Layer 6 of a small transformer language model trained on English Wikipedia (9 layers, counted from 0, width 64).
A neuron's activation on a vector x is SiLU(gate . x) times (in . x), where the dot is the dot product.
The model reads these tokens: " \"" "p" "ock" "et" "\"" " to" " \"" "-" "c" "k" "et" "\"" " and" " sub" "se" "qu" "ent" "ly" " \"" "k" "it" "\"" ";" " al" "tern" "at" "iv" "ely" "," " it"

The vector x that enters this layer's MLP at each token. A number n stands for (n - 500) times 0.0024.
0 " \"": 520 394 521 614 460 436 88 685 440 497 571 669 623 521 745 579 543 614 538 582 542 406 396 411 537 561 452 611 383 339 515 547 402 577 412 724 374 360 492 369 495 542 572 600 486 777 538 569 650 623 529 669 492 558 539 522 429 469 460 472 506 377 409 412
1 "p": 482 496 599 621 544 272 280 695 625 420 429 531 526 589 574 473 438 496 471 549 606 423 568 466 685 542 664 548 431 525 535 392 324 512 548 634 522 430 472 471 641 352 473 410 696 979 513 582 646 719 578 585 455 419 444 665 503 551 483 467 339 447 438 382
2 "ock": 322 642 461 426 250 608 224 227 502 202 426 565 428 513 384 464 565 640 533 422 546 439 575 451 620 339 606 391 501 448 431 470 260 504 557 445 486 438 665 479 449 532 514 575 653 776 487 707 696 583 587 659 589 469 537 459 574 715 485 519 585 599 342 378
3 "et": 424 585 560 288 448 394 127 318 590 475 375 613 498 588 517 521 571 691 524 533 384 464 645 499 454 298 447 538 460 464 506 417 477 608 485 635 388 388 479 395 428 489 413 488 739 706 529 690 663 496 681 427 441 640 651 539 371 583 318 530 400 414 355 362
4 "\"": 496 509 540 465 370 343 122 570 427 554 441 480 379 453 636 562 504 470 460 697 449 359 389 404 391 543 608 461 481 358 299 309 384 552 540 762 288 507 498 505 484 591 516 683 748 532 392 661 507 689 610 402 469 586 518 543 577 365 375 446 549 379 561 480
5 " to": 337 581 392 597 383 348 257 564 531 570 441 684 585 593 634 536 553 528 613 348 229 576 448 633 632 433 475 376 362 97 271 591 545 560 415 533 544 398 469 405 406 559 497 626 743 416 602 583 432 600 499 637 553 470 598 553 517 468 566 380 486 582 578 476
6 " \"": 427 417 564 577 424 476 165 608 345 427 542 656 662 420 743 617 588 656 534 578 532 348 393 435 525 543 446 601 369 335 454 552 432 608 451 733 280 348 463 369 398 590 598 601 469 662 529 552 676 569 543 707 525 652 575 544 286 479 358 432 516 389 425 438
7 "-": 380 509 685 608 534 334 33 627 551 567 548 660 648 490 724 465 496 554 583 535 510 460 488 437 545 476 495 467 446 323 579 554 468 535 447 706 501 418 543 308 430 572 635 568 551 675 463 633 610 574 542 619 365 525 433 468 473 547 577 541 444 310 420 461
8 "c": 290 444 553 720 616 380 393 676 423 412 309 479 685 666 517 518 471 604 697 444 525 346 633 693 550 614 646 348 428 460 493 572 319 480 629 676 414 530 542 543 535 435 539 582 696 890 702 561 629 639 617 411 495 475 474 637 598 420 539 534 325 430 463 538
9 "k": 433 606 540 572 473 503 272 103 470 373 447 489 362 602 533 404 623 667 634 517 458 439 605 552 682 465 710 437 678 552 352 473 409 620 506 514 428 369 636 461 441 386 351 632 654 775 557 641 685 616 628 647 550 416 587 414 427 616 474 512 301 600 367 346
10 "et": 473 617 617 323 539 459 158 347 553 400 357 577 456 594 482 441 549 685 451 490 429 487 637 527 452 336 419 513 469 415 435 412 416 562 424 637 369 292 423 421 337 430 422 545 822 695 613 670 656 436 587 446 476 556 693 511 444 589 322 541 368 449 412 371
11 "\"": 520 531 557 491 368 368 152 540 390 523 428 464 354 427 606 550 489 430 465 699 454 356 420 415 403 549 617 411 501 351 271 309 378 530 528 800 290 523 503 526 452 603 568 689 737 484 408 655 503 667 598 376 490 595 509 577 536 356 344 418 539 414 546 503
12 " and": 181 492 585 534 530 200 127 631 549 736 379 731 627 499 773 518 451 462 527 654 408 492 518 634 581 501 437 471 423 410 336 446 490 481 457 580 541 306 520 309 437 465 558 505 596 599 542 509 526 727 591 603 479 466 479 553 534 503 491 549 403 476 504 474
13 " sub": 493 453 608 409 484 371 288 686 475 498 479 540 520 608 624 400 612 551 532 451 508 479 528 278 799 348 464 405 609 209 598 204 422 616 603 646 542 424 566 429 494 661 459 478 698 654 614 573 574 575 482 733 548 324 522 572 299 625 553 480 369 341 353 410
14 "se": 214 381 613 631 478 570 345 598 391 346 738 616 497 373 485 655 615 673 484 519 416 519 489 533 660 478 682 312 446 259 351 526 274 365 809 414 426 658 645 527 530 502 299 452 732 664 566 744 618 631 612 403 465 556 526 515 479 602 503 373 514 418 474 491
15 "qu": 223 481 747 582 466 435 359 510 403 495 614 656 568 681 480 529 529 555 719 627 577 468 698 460 672 678 767 538 457 538 499 560 439 504 573 404 542 405 360 467 461 640 485 365 847 504 571 585 571 656 629 492 770 284 368 543 518 691 285 439 360 577 487 576
16 "ent": 377 455 556 403 502 360 93 409 503 439 479 692 451 611 541 600 521 470 431 430 399 468 434 399 483 482 366 446 256 317 517 569 371 482 542 521 709 508 571 581 594 606 164 484 766 450 586 583 648 441 561 524 475 463 607 392 612 631 404 428 393 617 378 407
17 "ly": 359 390 401 425 389 102 198 447 673 569 533 651 509 461 560 489 428 457 442 517 227 466 509 518 437 468 586 357 382 278 276 398 546 362 423 567 425 488 670 458 391 591 244 619 756 479 422 595 519 506 415 598 561 463 564 516 403 529 463 347 482 558 418 476
18 " \"": 472 427 545 557 420 504 176 606 337 436 550 661 679 443 740 620 580 672 544 601 541 318 402 460 501 549 476 619 368 348 438 543 464 615 464 728 255 351 448 394 386 604 596 606 462 673 534 569 661 562 542 698 535 643 568 544 277 505 353 440 527 382 430 438
19 "k": 384 516 472 709 507 373 277 505 573 390 438 599 537 700 615 537 503 663 618 497 458 434 624 598 695 606 539 238 558 609 373 479 416 531 410 657 456 444 608 583 498 321 252 638 625 867 619 594 565 650 557 631 680 338 583 551 565 449 574 435 390 585 423 530
20 "it": 394 413 538 423 537 205 148 418 361 148 468 614 429 558 619 445 533 732 417 561 486 464 509 559 503 372 650 311 538 444 376 529 234 610 397 532 479 573 455 382 278 336 392 438 561 687 545 483 487 513 583 486 460 442 644 617 522 497 390 520 306 512 368 480
21 "\"": 515 517 555 523 344 340 151 572 422 519 430 479 414 457 642 540 469 458 468 702 459 361 386 413 388 543 663 483 536 386 265 304 383 542 513 774 260 577 517 522 426 599 536 694 759 508 409 667 468 657 608 388 474 531 502 554 548 376 378 412 540 401 583 534
22 ";": 279 581 542 635 428 244 57 623 367 474 481 561 464 438 743 525 407 548 636 634 482 426 361 572 479 549 584 554 552 363 233 335 551 470 525 611 422 508 502 410 411 507 574 566 547 616 378 495 477 729 501 610 587 507 491 543 498 445 364 534 529 399 473 515
23 " al": 407 501 451 626 530 487 276 552 215 524 615 694 818 547 585 522 629 487 556 465 400 471 466 677 694 469 538 198 515 316 331 586 453 731 666 678 462 524 585 431 382 538 506 433 560 633 613 456 459 542 727 670 464 541 606 691 578 358 616 536 620 307 622 508
24 "tern": 329 445 715 586 364 202 283 313 357 204 565 610 356 438 336 670 429 545 306 553 299 676 503 563 470 299 664 341 569 430 263 450 345 450 572 583 610 566 552 512 455 449 465 520 561 577 553 506 751 541 526 655 373 367 531 699 399 445 474 545 480 573 460 492
25 "at": 466 400 579 380 426 303 260 478 447 524 576 624 420 603 487 514 625 658 469 445 315 399 624 430 505 428 388 373 346 335 274 562 387 619 403 714 331 676 383 368 288 495 473 437 779 643 599 522 566 565 379 440 518 543 583 668 732 588 424 581 577 621 343 476
26 "iv": 306 370 765 539 476 363 262 360 460 467 385 654 363 702 475 761 448 614 413 564 523 593 528 630 476 452 709 578 477 439 307 451 345 579 335 601 366 577 347 607 536 493 442 413 675 645 752 474 585 548 317 533 590 562 341 460 628 499 277 448 369 504 487 487
27 "ely": 406 409 408 501 397 192 196 423 686 538 572 673 421 438 614 509 428 470 454 573 243 539 473 632 536 379 450 306 402 326 143 334 547 428 484 550 428 522 645 495 365 604 374 575 713 522 527 494 557 529 434 653 548 435 588 508 392 494 406 370 509 501 315 445
28 ",": 357 562 567 583 410 283 33 621 421 414 481 549 459 414 683 439 449 480 555 609 348 394 452 533 582 537 496 534 539 411 284 468 601 575 452 545 620 357 454 337 311 530 581 448 500 610 424 622 604 714 458 689 573 544 455 560 550 545 463 502 409 459 457 508
29 " it": 464 469 573 616 597 312 173 492 626 597 579 463 552 665 804 375 417 698 568 500 380 451 697 516 467 345 517 247 376 440 216 518 653 572 548 612 418 456 637 521 383 366 433 512 617 626 463 682 613 639 569 432 599 470 546 613 552 589 498 324 548 351 477 394

Each question shows the input weights of one neuron of the MLP. A number n stands for (n - 500) times 0.0032.

n189 gate: 518 622 578 770 363 518 531 552 455 669 407 536 447 503 297 620 463 357 468 446 578 643 648 677 350 612 491 528 601 435 539 333 488 477 442 525 409 598 404 497 446 475 646 565 265 614 421 507 457 573 585 327 329 679 600 543 566 493 654 467 477 614 407 410
n189 in: 613 462 469 628 261 613 526 443 577 516 497 579 525 230 796 557 447 456 575 376 446 635 437 459 523 467 534 534 576 411 545 463 425 478 482 521 547 576 356 480 481 445 661 744 583 520 414 550 346 605 726 388 590 557 571 533 516 557 560 502 496 586 470 602
Which token does this neuron like most? 11 "\""

n111 gate: 509 412 430 666 300 560 592 631 366 656 406 693 408 450 227 391 524 504 698 537 235 526 514 662 704 368 342 598 538 454 623 414 608 472 332 451 554 443 726 438 524 413 496 706 474 500 542 421 423 542 746 578 180 582 496 539 558 307 587 349 562 436 633 567
n111 in: 500 406 634 518 405 476 459 473 413 365 430 390 518 389 515 349 773 533 342 422 448 586 398 412 411 645 680 333 365 665 526 648 439 665 556 439 480 346 275 456 525 405 519 573 553 484 615 440 250 435 326 735 569 438 543 358 626 273 493 598 450 554 639 538
Which token does this neuron like most? 23 " al"

n67 gate: 452 483 404 609 437 614 527 430 550 775 706 464 540 573 402 676 546 322 503 518 525 553 281 466 490 415 539 619 481 290 569 605 475 408 328 542 598 443 609 662 763 439 545 399 521 503 675 606 470 511 525 460 338 653 360 678 544 477 580 718 398 525 557 690
n67 in: 269 682 651 561 542 280 597 557 231 596 384 530 605 439 493 529 601 609 356 397 597 247 585 503 625 436 428 413 418 663 462 479 496 361 467 467 563 490 572 406 651 571 546 720 442 537 542 250 228 484 309 417 440 374 655 530 426 513 551 473 405 600 569 414
On which token does it fire most, and how strongly? 3 "et", at about 0.25

n31 gate: 603 508 688 559 518 543 299 381 532 568 503 688 567 539 588 562 398 514 510 503 512 468 641 498 542 465 347 554 292 542 549 457 478 318 542 419 599 510 505 533 604 476 633 413 461 647 563 268 434 345 381 433 536 543 447 478 485 585 530 581 449 527 455 306
n31 in: 516 549 471 480 385 461 406 292 571 480 571 548 536 616 459 575 463 483 602 549 374 387 545 309 410 515 276 448 664 448 525 684 412 351 446 387 543 581 429 566 328 586 430 554 423 505 370 584 474 469 419 571 513 469 521 557 347 453 511 577 552 387 558 321
Which token does this neuron like most? 16 "ent"

n8 gate: 471 423 382 243 564 530 505 733 476 509 474 423 561 543 531 484 427 434 667 407 676 762 456 729 444 489 447 474 661 554 573 377 443 625 659 411 527 390 366 533 314 408 503 430 608 492 626 506 404 267 584 546 463 545 575 344 581 503 546 588 791 483 486 321
n8 in: 660 647 292 560 542 386 477 445 754 235 342 429 464 597 469 425 451 555 456 480 605 665 283 606 473 581 519 564 437 286 378 681 358 450 496 601 371 453 440 541 334 623 566 483 400 573 447 574 459 568 874 476 454 486 576 335 436 372 550 654 596 558 556 758
On which two tokens does it fire most, strongest first? 15 "qu", 23 " al"

n130 gate: 476 358 520 485 185 465 412 420 474 593 511 540 412 406 624 263 430 615 698 516 510 454 424 633 526 549 659 463 587 513 479 504 324 529 443 510 585 612 544 479 383 362 518 427 230 525 505 595 381 431 636 587 354 523 273 384 584 426 484 281 474 515 642 655
n130 in: 643 439 463 514 440 501 477 451 499 719 440 578 422 501 729 358 444 560 668 580 493 420 578 439 511 560 422 408 443 489 572 534 451 691 623 344 466 561 440 584 239 604 450 625 317 625 371 496 452 473 259 329 618 387 469 587 729 409 547 667 467 613 377 623
On which token does it fire most, and how strongly? 28 ",", at about 0.33

n29 gate: 349 504 323 388 530 411 431 699 376 460 565 337 388 572 497 436 351 368 482 477 666 548 425 407 466 598 485 614 596 580 481 398 385 547 357 418 383 416 720 473 675 496 422 257 592 478 368 604 467 600 594 548 433 730 342 467 552 503 469 543 533 431 547 380
n29 in: 394 612 392 406 552 550 476 624 649 458 455 234 415 514 555 433 453 419 569 550 592 446 387 374 353 412 626 468 608 457 503 394 489 413 522 637 432 433 460 623 619 576 386 407 586 442 475 481 542 589 641 536 467 726 532 634 310 482 512 414 592 550 565 434
Which token does this neuron like most? 4 "\""

n13 gate: 635 387 394 246 643 562 507 467 338 617 568 596 262 562 702 521 527 494 533 629 433 410 306 589 617 540 485 570 453 556 465 486 391 532 359 615 504 416 472 638 382 471 593 607 691 425 443 531 571 454 497 438 471 585 650 547 429 399 668 565 341 589 535 373
n13 in: 584 551 543 749 469 437 679 411 606 462 475 484 658 473 437 417 478 502 473 571 375 452 435 479 463 635 662 526 451 351 306 499 611 580 445 444 633 471 492 690 376 395 409 480 687 418 420 402 623 627 548 398 395 428 394 355 640 385 519 646 516 495 425 454
Which token does this neuron like most? 21 "\""

n149 gate: 440 523 309 403 518 508 430 324 534 518 501 680 757 466 410 483 413 391 737 570 532 629 411 393 481 535 490 460 759 627 555 760 706 511 584 565 535 573 354 559 575 389 611 657 358 554 584 570 561 582 592 516 544 521 544 602 306 542 550 395 477 428 463 401
n149 in: 526 503 509 798 548 371 657 620 704 521 523 604 290 509 441 381 542 471 311 393 564 364 549 477 693 261 516 605 469 535 340 611 390 479 369 364 458 498 494 505 572 638 508 409 707 328 294 517 599 437 567 620 631 771 427 500 379 462 617 336 648 575 449 683
Which token does this neuron like most? 20 "it"

n145 gate: 392 694 397 580 605 512 651 444 408 517 395 413 350 524 414 395 311 589 597 576 708 538 579 420 519 425 477 522 371 519 507 468 562 686 472 351 442 558 461 392 782 411 376 455 476 550 502 534 273 525 577 746 695 382 479 623 401 499 645 456 578 434 658 538
n145 in: 499 309 378 410 423 567 576 492 563 401 361 529 588 684 584 629 553 402 526 521 386 303 429 796 440 497 439 462 635 551 609 471 483 464 487 519 533 727 353 611 551 462 641 759 509 489 483 612 589 505 409 534 553 544 410 619 405 321 549 511 720 417 593 347
On which token does it fire most, and how strongly? 16 "ent", at about 0.29

n44 gate: 402 627 569 436 603 525 396 462 657 669 573 570 687 621 477 677 461 583 530 595 540 633 321 525 689 555 339 668 451 453 412 505 540 639 715 404 564 461 632 584 524 531 575 442 634 416 643 489 445 455 604 528 424 385 450 715 586 394 551 517 411 702 464 551
n44 in: 502 797 421 475 377 492 561 290 491 521 525 650 579 258 411 634 711 382 495 549 638 451 379 450 554 426 514 548 397 442 344 666 281 540 507 475 555 528 483 490 705 493 415 607 425 486 706 424 507 664 379 676 356 375 587 439 670 406 224 350 300 368 606 404
Which token does this neuron like most? 16 "ent"

n59 gate: 555 539 356 437 567 731 652 511 513 382 571 406 604 444 502 625 561 662 728 366 591 368 459 529 391 620 436 520 528 558 586 446 641 415 593 485 615 526 304 352 666 376 423 538 755 600 640 449 417 617 455 482 489 532 426 565 508 474 417 399 360 602 603 359
n59 in: 637 613 669 650 512 573 406 671 409 377 705 441 616 601 146 572 330 458 474 412 514 522 383 604 628 273 498 563 427 478 505 560 552 288 383 588 493 468 588 525 558 448 532 408 355 415 693 414 522 516 489 320 542 353 605 384 522 575 607 397 620 631 644 454
Which token does this neuron like most? 4 "\""

n21 gate: 519 362 585 484 654 478 235 602 523 670 663 613 368 549 684 507 499 417 389 481 457 708 411 322 475 571 594 637 357 366 583 505 424 385 345 590 523 361 599 397 510 461 481 517 494 513 352 573 574 729 434 569 353 448 361 401 594 428 601 567 433 349 478 555
n21 in: 439 396 665 390 571 454 439 698 742 608 550 495 549 560 669 481 438 356 533 470 504 645 319 282 439 585 467 606 471 462 616 576 506 519 381 484 585 434 656 380 505 461 406 603 487 356 441 525 432 591 436 518 321 509 452 373 666 387 519 654 537 452 450 419
Its three highest activations, in order, are on tokens 7 "-", 12 " and", 0 " \""

n122 gate: 559 486 551 640 442 532 599 377 478 538 481 444 508 232 344 484 541 577 539 557 319 609 236 557 353 580 574 375 274 530 363 635 395 489 550 468 711 444 456 362 465 644 477 505 435 621 503 318 422 487 432 621 475 475 472 456 422 439 461 482 548 572 481 684
n122 in: 543 523 450 472 334 473 462 583 604 473 634 344 521 475 509 463 408 442 439 390 561 477 502 653 548 446 571 272 536 456 428 529 619 490 628 347 609 605 665 344 580 693 509 513 419 416 569 325 718 549 396 700 577 592 496 530 545 409 589 359 517 402 587 603
On which token does it fire most, and how strongly? 24 "tern", at about 0.66

n188 gate: 653 504 379 359 570 644 416 687 501 514 739 535 565 515 536 448 603 558 522 459 406 711 510 410 610 555 460 303 437 654 579 326 515 514 507 400 488 410 430 463 534 432 443 429 438 477 374 480 587 610 581 363 541 549 517 528 586 380 558 509 484 686 541 637
n188 in: 476 359 611 565 480 641 451 498 606 589 528 482 433 531 598 506 399 414 519 742 380 318 459 511 135 466 416 487 700 395 547 613 305 550 426 324 489 352 398 431 574 495 323 499 492 445 357 570 305 365 482 731 376 293 455 446 578 536 510 580 387 624 430 334
Which token does this neuron like most? 8 "c"

n94 gate: 544 400 522 510 709 521 564 376 444 466 495 496 522 513 399 457 328 422 368 343 354 381 542 397 592 512 356 523 578 411 405 527 750 558 471 574 325 468 415 366 404 516 448 538 582 602 511 474 432 521 606 642 359 423 360 312 398 471 807 499 456 490 651 456
n94 in: 487 557 356 451 375 480 475 507 568 614 537 678 489 497 570 459 560 496 493 316 659 446 467 615 472 670 415 360 557 669 560 564 469 527 485 350 438 587 387 366 542 392 241 567 451 526 583 507 463 491 516 531 607 399 613 490 457 474 387 342 538 431 632 593
Which token does this neuron like most? 23 " al"

n68 gate: 720 630 627 496 507 462 720 442 552 722 380 607 458 461 676 531 475 640 382 496 341 423 567 518 627 303 430 467 515 405 460 490 734 455 646 546 705 482 371 553 510 356 369 445 549 296 438 534 462 506 421 503 653 491 720 475 579 412 412 607 528 457 460 592
n68 in: 572 442 366 616 686 285 688 545 525 542 422 311 623 362 621 682 326 542 406 649 487 387 536 473 605 418 693 349 558 377 451 461 509 499 238 307 467 522 650 503 450 691 487 544 386 539 625 585 535 460 656 578 491 407 658 560 460 389 485 391 534 485 531 430
Which token does this neuron like most? 29 " it"

n128 gate: 633 384 582 261 573 444 576 614 469 666 609 660 475 301 620 371 387 507 557 433 250 399 451 555 432 498 218 479 387 495 762 376 500 582 547 561 444 623 598 455 444 350 567 599 507 573 575 500 532 455 700 516 415 585 436 620 732 572 496 536 323 834 389 366
n128 in: 380 526 571 573 420 325 415 378 328 648 444 613 392 492 515 410 361 487 560 786 459 523 505 561 574 527 444 663 504 569 503 637 370 415 501 307 555 507 575 504 477 491 257 688 599 511 571 339 476 453 514 630 678 595 608 517 398 666 669 504 672 641 302 452
Its three highest activations, in order, are on tokens 16 "ent", 12 " and", 25 "at"

n186 gate: 513 528 380 426 515 412 712 696 435 566 580 552 660 514 358 495 452 716 523 449 491 566 667 346 638 533 584 497 623 471 423 491 517 504 587 553 632 525 622 431 445 528 460 456 338 427 555 516 487 517 446 484 337 479 625 454 487 762 599 381 612 436 393 568
n186 in: 644 483 495 613 450 563 603 479 571 440 514 319 459 424 595 583 517 717 486 414 613 627 560 689 445 764 483 380 413 480 636 416 322 199 445 628 483 337 448 568 613 381 756 615 463 427 532 421 462 635 476 593 511 534 654 493 252 496 609 466 435 593 700 434
On which token does it fire most, and how strongly? 16 "ent", at about 0.41

n146 gate: 596 490 630 366 700 714 405 540 551 599 368 424 405 746 571 583 339 445 463 288 452 476 458 475 504 370 450 427 645 565 567 466 640 310 470 348 568 315 505 435 457 436 314 552 569 546 625 476 594 409 504 590 189 559 544 625 652 337 570 542 758 486 607 506
n146 in: 525 605 585 383 354 519 643 482 346 707 382 522 490 422 553 439 427 410 679 276 390 590 462 369 557 520 581 518 690 623 588 528 458 687 603 671 330 615 538 422 477 728 512 652 482 455 520 524 586 520 355 335 412 508 494 488 418 713 576 317 388 446 440 585
On which token does it fire most, and how strongly? 20 "it", at about 0.32

n106 gate: 453 602 539 506 560 413 586 565 662 432 285 633 479 535 543 457 558 510 515 398 390 624 423 463 734 381 662 736 365 458 439 538 454 283 710 503 587 567 817 592 359 561 647 489 633 590 457 459 434 531 449 626 608 537 391 417 376 566 611 512 440 509 393 436
n106 in: 517 430 387 486 418 564 491 711 540 515 378 538 395 425 332 512 513 649 549 478 368 679 482 575 486 601 526 507 501 364 333 798 581 509 500 411 600 583 605 802 447 611 512 475 500 471 495 603 450 479 459 543 654 622 508 570 471 422 587 691 328 594 579 656
On which two tokens does it fire most, strongest first? 5 " to", 14 "se"

n54 gate: 652 439 526 287 521 560 512 524 490 379 449 588 583 409 643 449 520 558 544 347 517 666 563 409 394 720 610 361 311 409 580 519 624 471 407 571 533 328 479 606 651 446 542 691 438 561 511 515 713 560 469 516 479 555 536 443 435 482 412 342 356 463 388 532
n54 in: 600 605 535 685 471 515 512 523 531 552 504 523 481 598 503 462 499 613 522 574 432 493 487 571 562 407 629 608 366 493 541 481 269 470 451 422 354 441 451 552 558 536 373 330 263 380 556 508 478 436 244 442 660 554 511 470 359 354 446 574 434 356 624 420
Which token does this neuron like most? 18 " \""

n80 gate: 459 628 586 620 599 569 517 641 472 676 347 531 591 429 544 562 474 620 548 536 581 384 369 410 578 573 269 402 508 423 639 403 643 504 458 526 436 378 597 569 352 323 361 520 420 460 720 385 604 501 434 499 685 541 406 582 613 626 253 485 662 477 615 464
n80 in: 477 400 503 550 443 244 499 486 539 550 442 502 613 247 516 484 513 526 487 498 364 599 462 345 451 326 303 528 406 466 533 469 482 577 630 539 542 435 675 638 396 244 576 391 564 466 509 397 468 502 433 347 321 525 519 370 455 635 482 620 447 423 418 381
On which token does it fire most, and how strongly? 12 " and", at about 0.56

n153 gate: 626 667 421 422 433 567 506 603 485 497 559 550 545 623 572 398 489 563 638 591 586 555 420 524 552 440 560 586 461 421 534 534 445 459 338 710 614 586 524 614 745 594 517 468 563 528 554 330 636 365 295 409 602 548 562 493 558 574 306 432 539 509 421 615
n153 in: 624 520 408 372 464 468 524 597 402 269 493 426 494 568 489 642 437 402 545 663 397 519 492 631 411 506 596 470 368 335 589 453 530 526 459 589 402 451 344 395 576 504 464 537 475 443 540 481 435 539 328 433 518 457 783 568 473 688 649 491 700 484 555 485
Which token does this neuron like most? 9 "k"

n56 gate: 563 707 487 272 543 542 662 544 491 577 463 616 627 557 644 495 457 527 477 758 272 580 471 585 664 458 429 663 604 645 584 422 382 470 603 484 568 512 484 488 592 555 365 702 457 306 464 366 581 378 483 312 526 485 513 619 572 451 487 585 469 743 650 390
n56 in: 780 494 645 607 597 456 746 581 552 497 643 457 512 644 569 606 662 552 531 545 517 393 552 507 831 299 550 562 421 616 515 530 514 506 477 805 567 475 521 580 396 307 341 490 350 509 429 362 605 390 495 435 179 407 495 769 645 412 345 688 564 853 362 601
Which token does this neuron like most? 22 ";"

n23 gate: 356 615 486 439 677 408 628 890 388 510 509 650 630 624 461 400 527 511 465 476 226 485 647 401 458 275 368 469 620 585 458 570 492 452 592 475 634 474 516 496 363 295 489 438 640 455 444 454 461 404 423 475 400 548 594 616 711 458 275 566 426 504 289 476
n23 in: 500 662 632 410 474 340 478 419 726 619 417 576 419 439 411 365 399 313 304 562 360 467 491 431 504 651 588 358 491 496 528 551 432 555 513 504 543 389 599 570 478 763 605 484 605 666 456 592 665 533 543 398 540 506 684 324 373 436 455 611 530 612 502 440
Which token does this neuron like most? 10 "et"

n73 gate: 633 378 642 505 507 496 571 558 489 474 529 368 518 495 678 553 387 454 509 660 598 535 499 453 269 552 510 448 370 467 442 378 594 425 459 601 535 561 421 394 617 719 476 596 357 526 433 458 739 597 611 709 461 284 664 470 240 505 511 586 512 439 286 487
n73 in: 518 384 424 593 518 711 424 592 378 416 720 631 487 668 414 529 381 600 561 498 390 220 560 424 625 598 481 726 534 647 444 510 558 362 430 484 448 675 256 408 540 725 570 693 594 479 432 526 503 396 334 657 561 416 457 459 528 384 657 520 480 477 486 492
Which token does this neuron like most? 18 " \""

n50 gate: 482 282 468 326 477 424 412 435 643 743 695 643 453 523 478 688 530 364 478 344 554 420 432 473 684 645 504 527 510 340 662 426 595 531 537 583 424 684 397 530 522 507 443 617 356 442 499 549 372 492 209 242 461 722 546 422 592 702 413 506 564 500 479 405
n50 in: 574 335 677 465 384 561 531 403 522 413 508 389 481 434 660 491 527 361 522 392 584 543 215 459 350 586 575 360 309 528 529 310 379 527 514 385 503 477 542 600 542 483 371 733 574 565 375 539 558 535 658 564 354 656 343 416 499 589 443 385 483 361 400 453
Which token does this neuron like most? 16 "ent"

n158 gate: 478 647 490 671 309 478 549 538 404 501 635 665 608 597 323 436 705 585 332 468 575 570 706 438 486 467 553 472 435 468 616 600 514 474 250 439 474 464 554 522 525 639 591 444 449 368 421 344 447 691 495 673 545 631 357 361 423 386 508 545 422 667 554 341
n158 in: 759 315 335 406 473 559 543 517 391 495 777 608 494 452 579 461 262 694 420 419 328 546 490 499 354 601 398 520 495 496 535 572 611 305 612 536 611 547 645 485 524 645 432 566 422 542 469 576 666 660 604 540 421 482 370 514 295 492 562 538 324 419 661 536
Which token does this neuron like most? 10 "et"

n45 gate: 610 421 486 697 332 347 602 474 467 672 510 487 645 564 496 643 586 460 392 661 406 579 428 595 553 391 456 417 502 494 398 578 567 645 739 462 442 534 486 363 368 630 484 454 499 417 376 442 434 467 647 387 494 497 488 403 577 491 664 615 577 504 437 479
n45 in: 454 495 463 621 455 470 385 455 500 617 653 537 458 349 310 548 606 607 579 568 650 593 312 463 517 351 425 393 499 387 248 642 642 463 585 529 343 595 628 531 506 462 529 437 562 548 557 499 580 610 404 326 443 468 493 602 420 411 540 454 570 621 530 371
Which token does this neuron like most? 23 " al"

n137 gate: 457 571 297 585 618 563 494 526 555 426 822 588 409 517 497 593 512 337 591 540 563 642 538 583 340 461 607 662 513 634 367 474 431 566 485 600 369 351 371 518 325 379 282 258 427 406 370 677 608 434 640 592 464 437 607 456 470 655 707 549 473 572 639 515
n137 in: 529 668 364 381 393 665 658 466 433 620 402 422 517 267 482 492 478 319 546 384 358 464 390 410 402 486 632 633 509 431 568 634 530 485 358 509 430 362 382 561 448 412 512 409 540 645 449 495 516 600 601 568 480 523 437 575 394 492 514 532 278 353 399 510
On which token does it fire most, and how strongly? 25 "at", at about 0.22

n65 gate: 514 485 432 554 544 488 510 629 491 544 374 460 440 500 551 602 617 406 460 584 620 644 629 458 536 370 517 708 476 502 509 509 289 278 496 353 553 445 597 496 503 421 552 499 484 490 465 341 655 513 343 488 506 560 622 526 467 660 647 448 584 589 385 549
n65 in: 421 432 688 260 459 569 398 501 484 486 478 530 375 490 615 680 552 558 794 478 573 523 459 434 656 592 333 288 612 438 598 525 509 613 487 616 420 552 329 376 540 569 607 366 679 535 574 583 418 465 408 371 703 583 566 402 465 549 390 526 403 344 265 516
On which token does it fire most, and how strongly? 2 "ock", at about 0.13

n5 gate: 433 567 478 481 436 713 480 464 608 759 579 652 734 409 483 528 348 560 449 393 606 494 428 495 405 524 443 407 632 467 513 573 625 485 658 470 500 678 490 472 648 590 607 550 405 503 481 556 557 404 619 518 354 486 518 408 406 483 491 471 395 365 401 444
n5 in: 357 413 428 552 626 542 331 403 301 434 633 339 392 626 509 519 404 310 667 418 589 473 478 391 382 638 406 404 440 503 750 360 528 567 551 336 381 488 349 321 397 236 466 703 388 551 359 438 506 557 400 454 605 224 441 546 420 487 635 576 318 604 374 573
Which token does this neuron like most? 26 "iv"

n167 gate: 351 201 579 336 484 277 467 677 395 529 554 437 543 408 469 613 525 568 833 527 462 600 507 373 297 547 656 408 469 638 807 563 526 524 625 466 506 381 389 486 477 295 589 602 537 443 200 497 495 607 336 583 475 434 550 678 769 666 498 466 436 503 768 491
n167 in: 465 449 443 475 446 405 652 420 426 613 446 660 435 547 448 604 647 409 635 604 517 564 387 541 501 642 603 662 478 429 631 450 487 450 787 615 502 454 473 547 361 745 589 452 616 502 440 457 647 469 371 360 502 611 707 539 383 539 515 517 620 665 537 802
Which token does this neuron like most? 15 "qu"

n79 gate: 389 410 497 729 540 552 515 567 452 637 607 483 357 422 659 580 393 255 550 519 387 309 641 502 350 480 528 452 552 503 550 459 336 823 544 335 626 555 599 511 461 477 514 580 496 458 324 267 726 395 291 425 650 709 443 322 533 508 479 463 572 608 411 286
n79 in: 412 549 390 440 573 498 555 534 473 478 606 579 635 607 528 572 650 585 434 389 571 569 569 659 569 300 589 553 373 487 543 433 509 482 423 531 686 513 441 464 566 726 432 574 418 662 284 462 440 474 512 483 520 380 498 457 595 351 560 166 599 427 526 431
On which token does it fire most, and how strongly? 10 "et", at about 0.15

n118 gate: 471 473 685 586 501 229 535 493 750 656 455 781 353 318 434 386 570 470 673 573 466 611 427 342 537 483 669 574 357 446 501 510 602 504 490 444 452 414 431 437 381 618 518 370 432 519 602 591 609 655 380 533 527 584 569 369 419 490 531 228 389 618 550 397
n118 in: 485 643 619 693 606 641 462 492 595 252 641 422 391 598 333 646 432 430 557 282 353 492 471 252 363 547 447 442 581 726 623 419 526 539 453 544 395 556 459 416 429 560 583 397 586 496 541 446 383 540 439 251 545 344 438 692 443 556 602 687 582 544 480 605
Which token does this neuron like most? 15 "qu"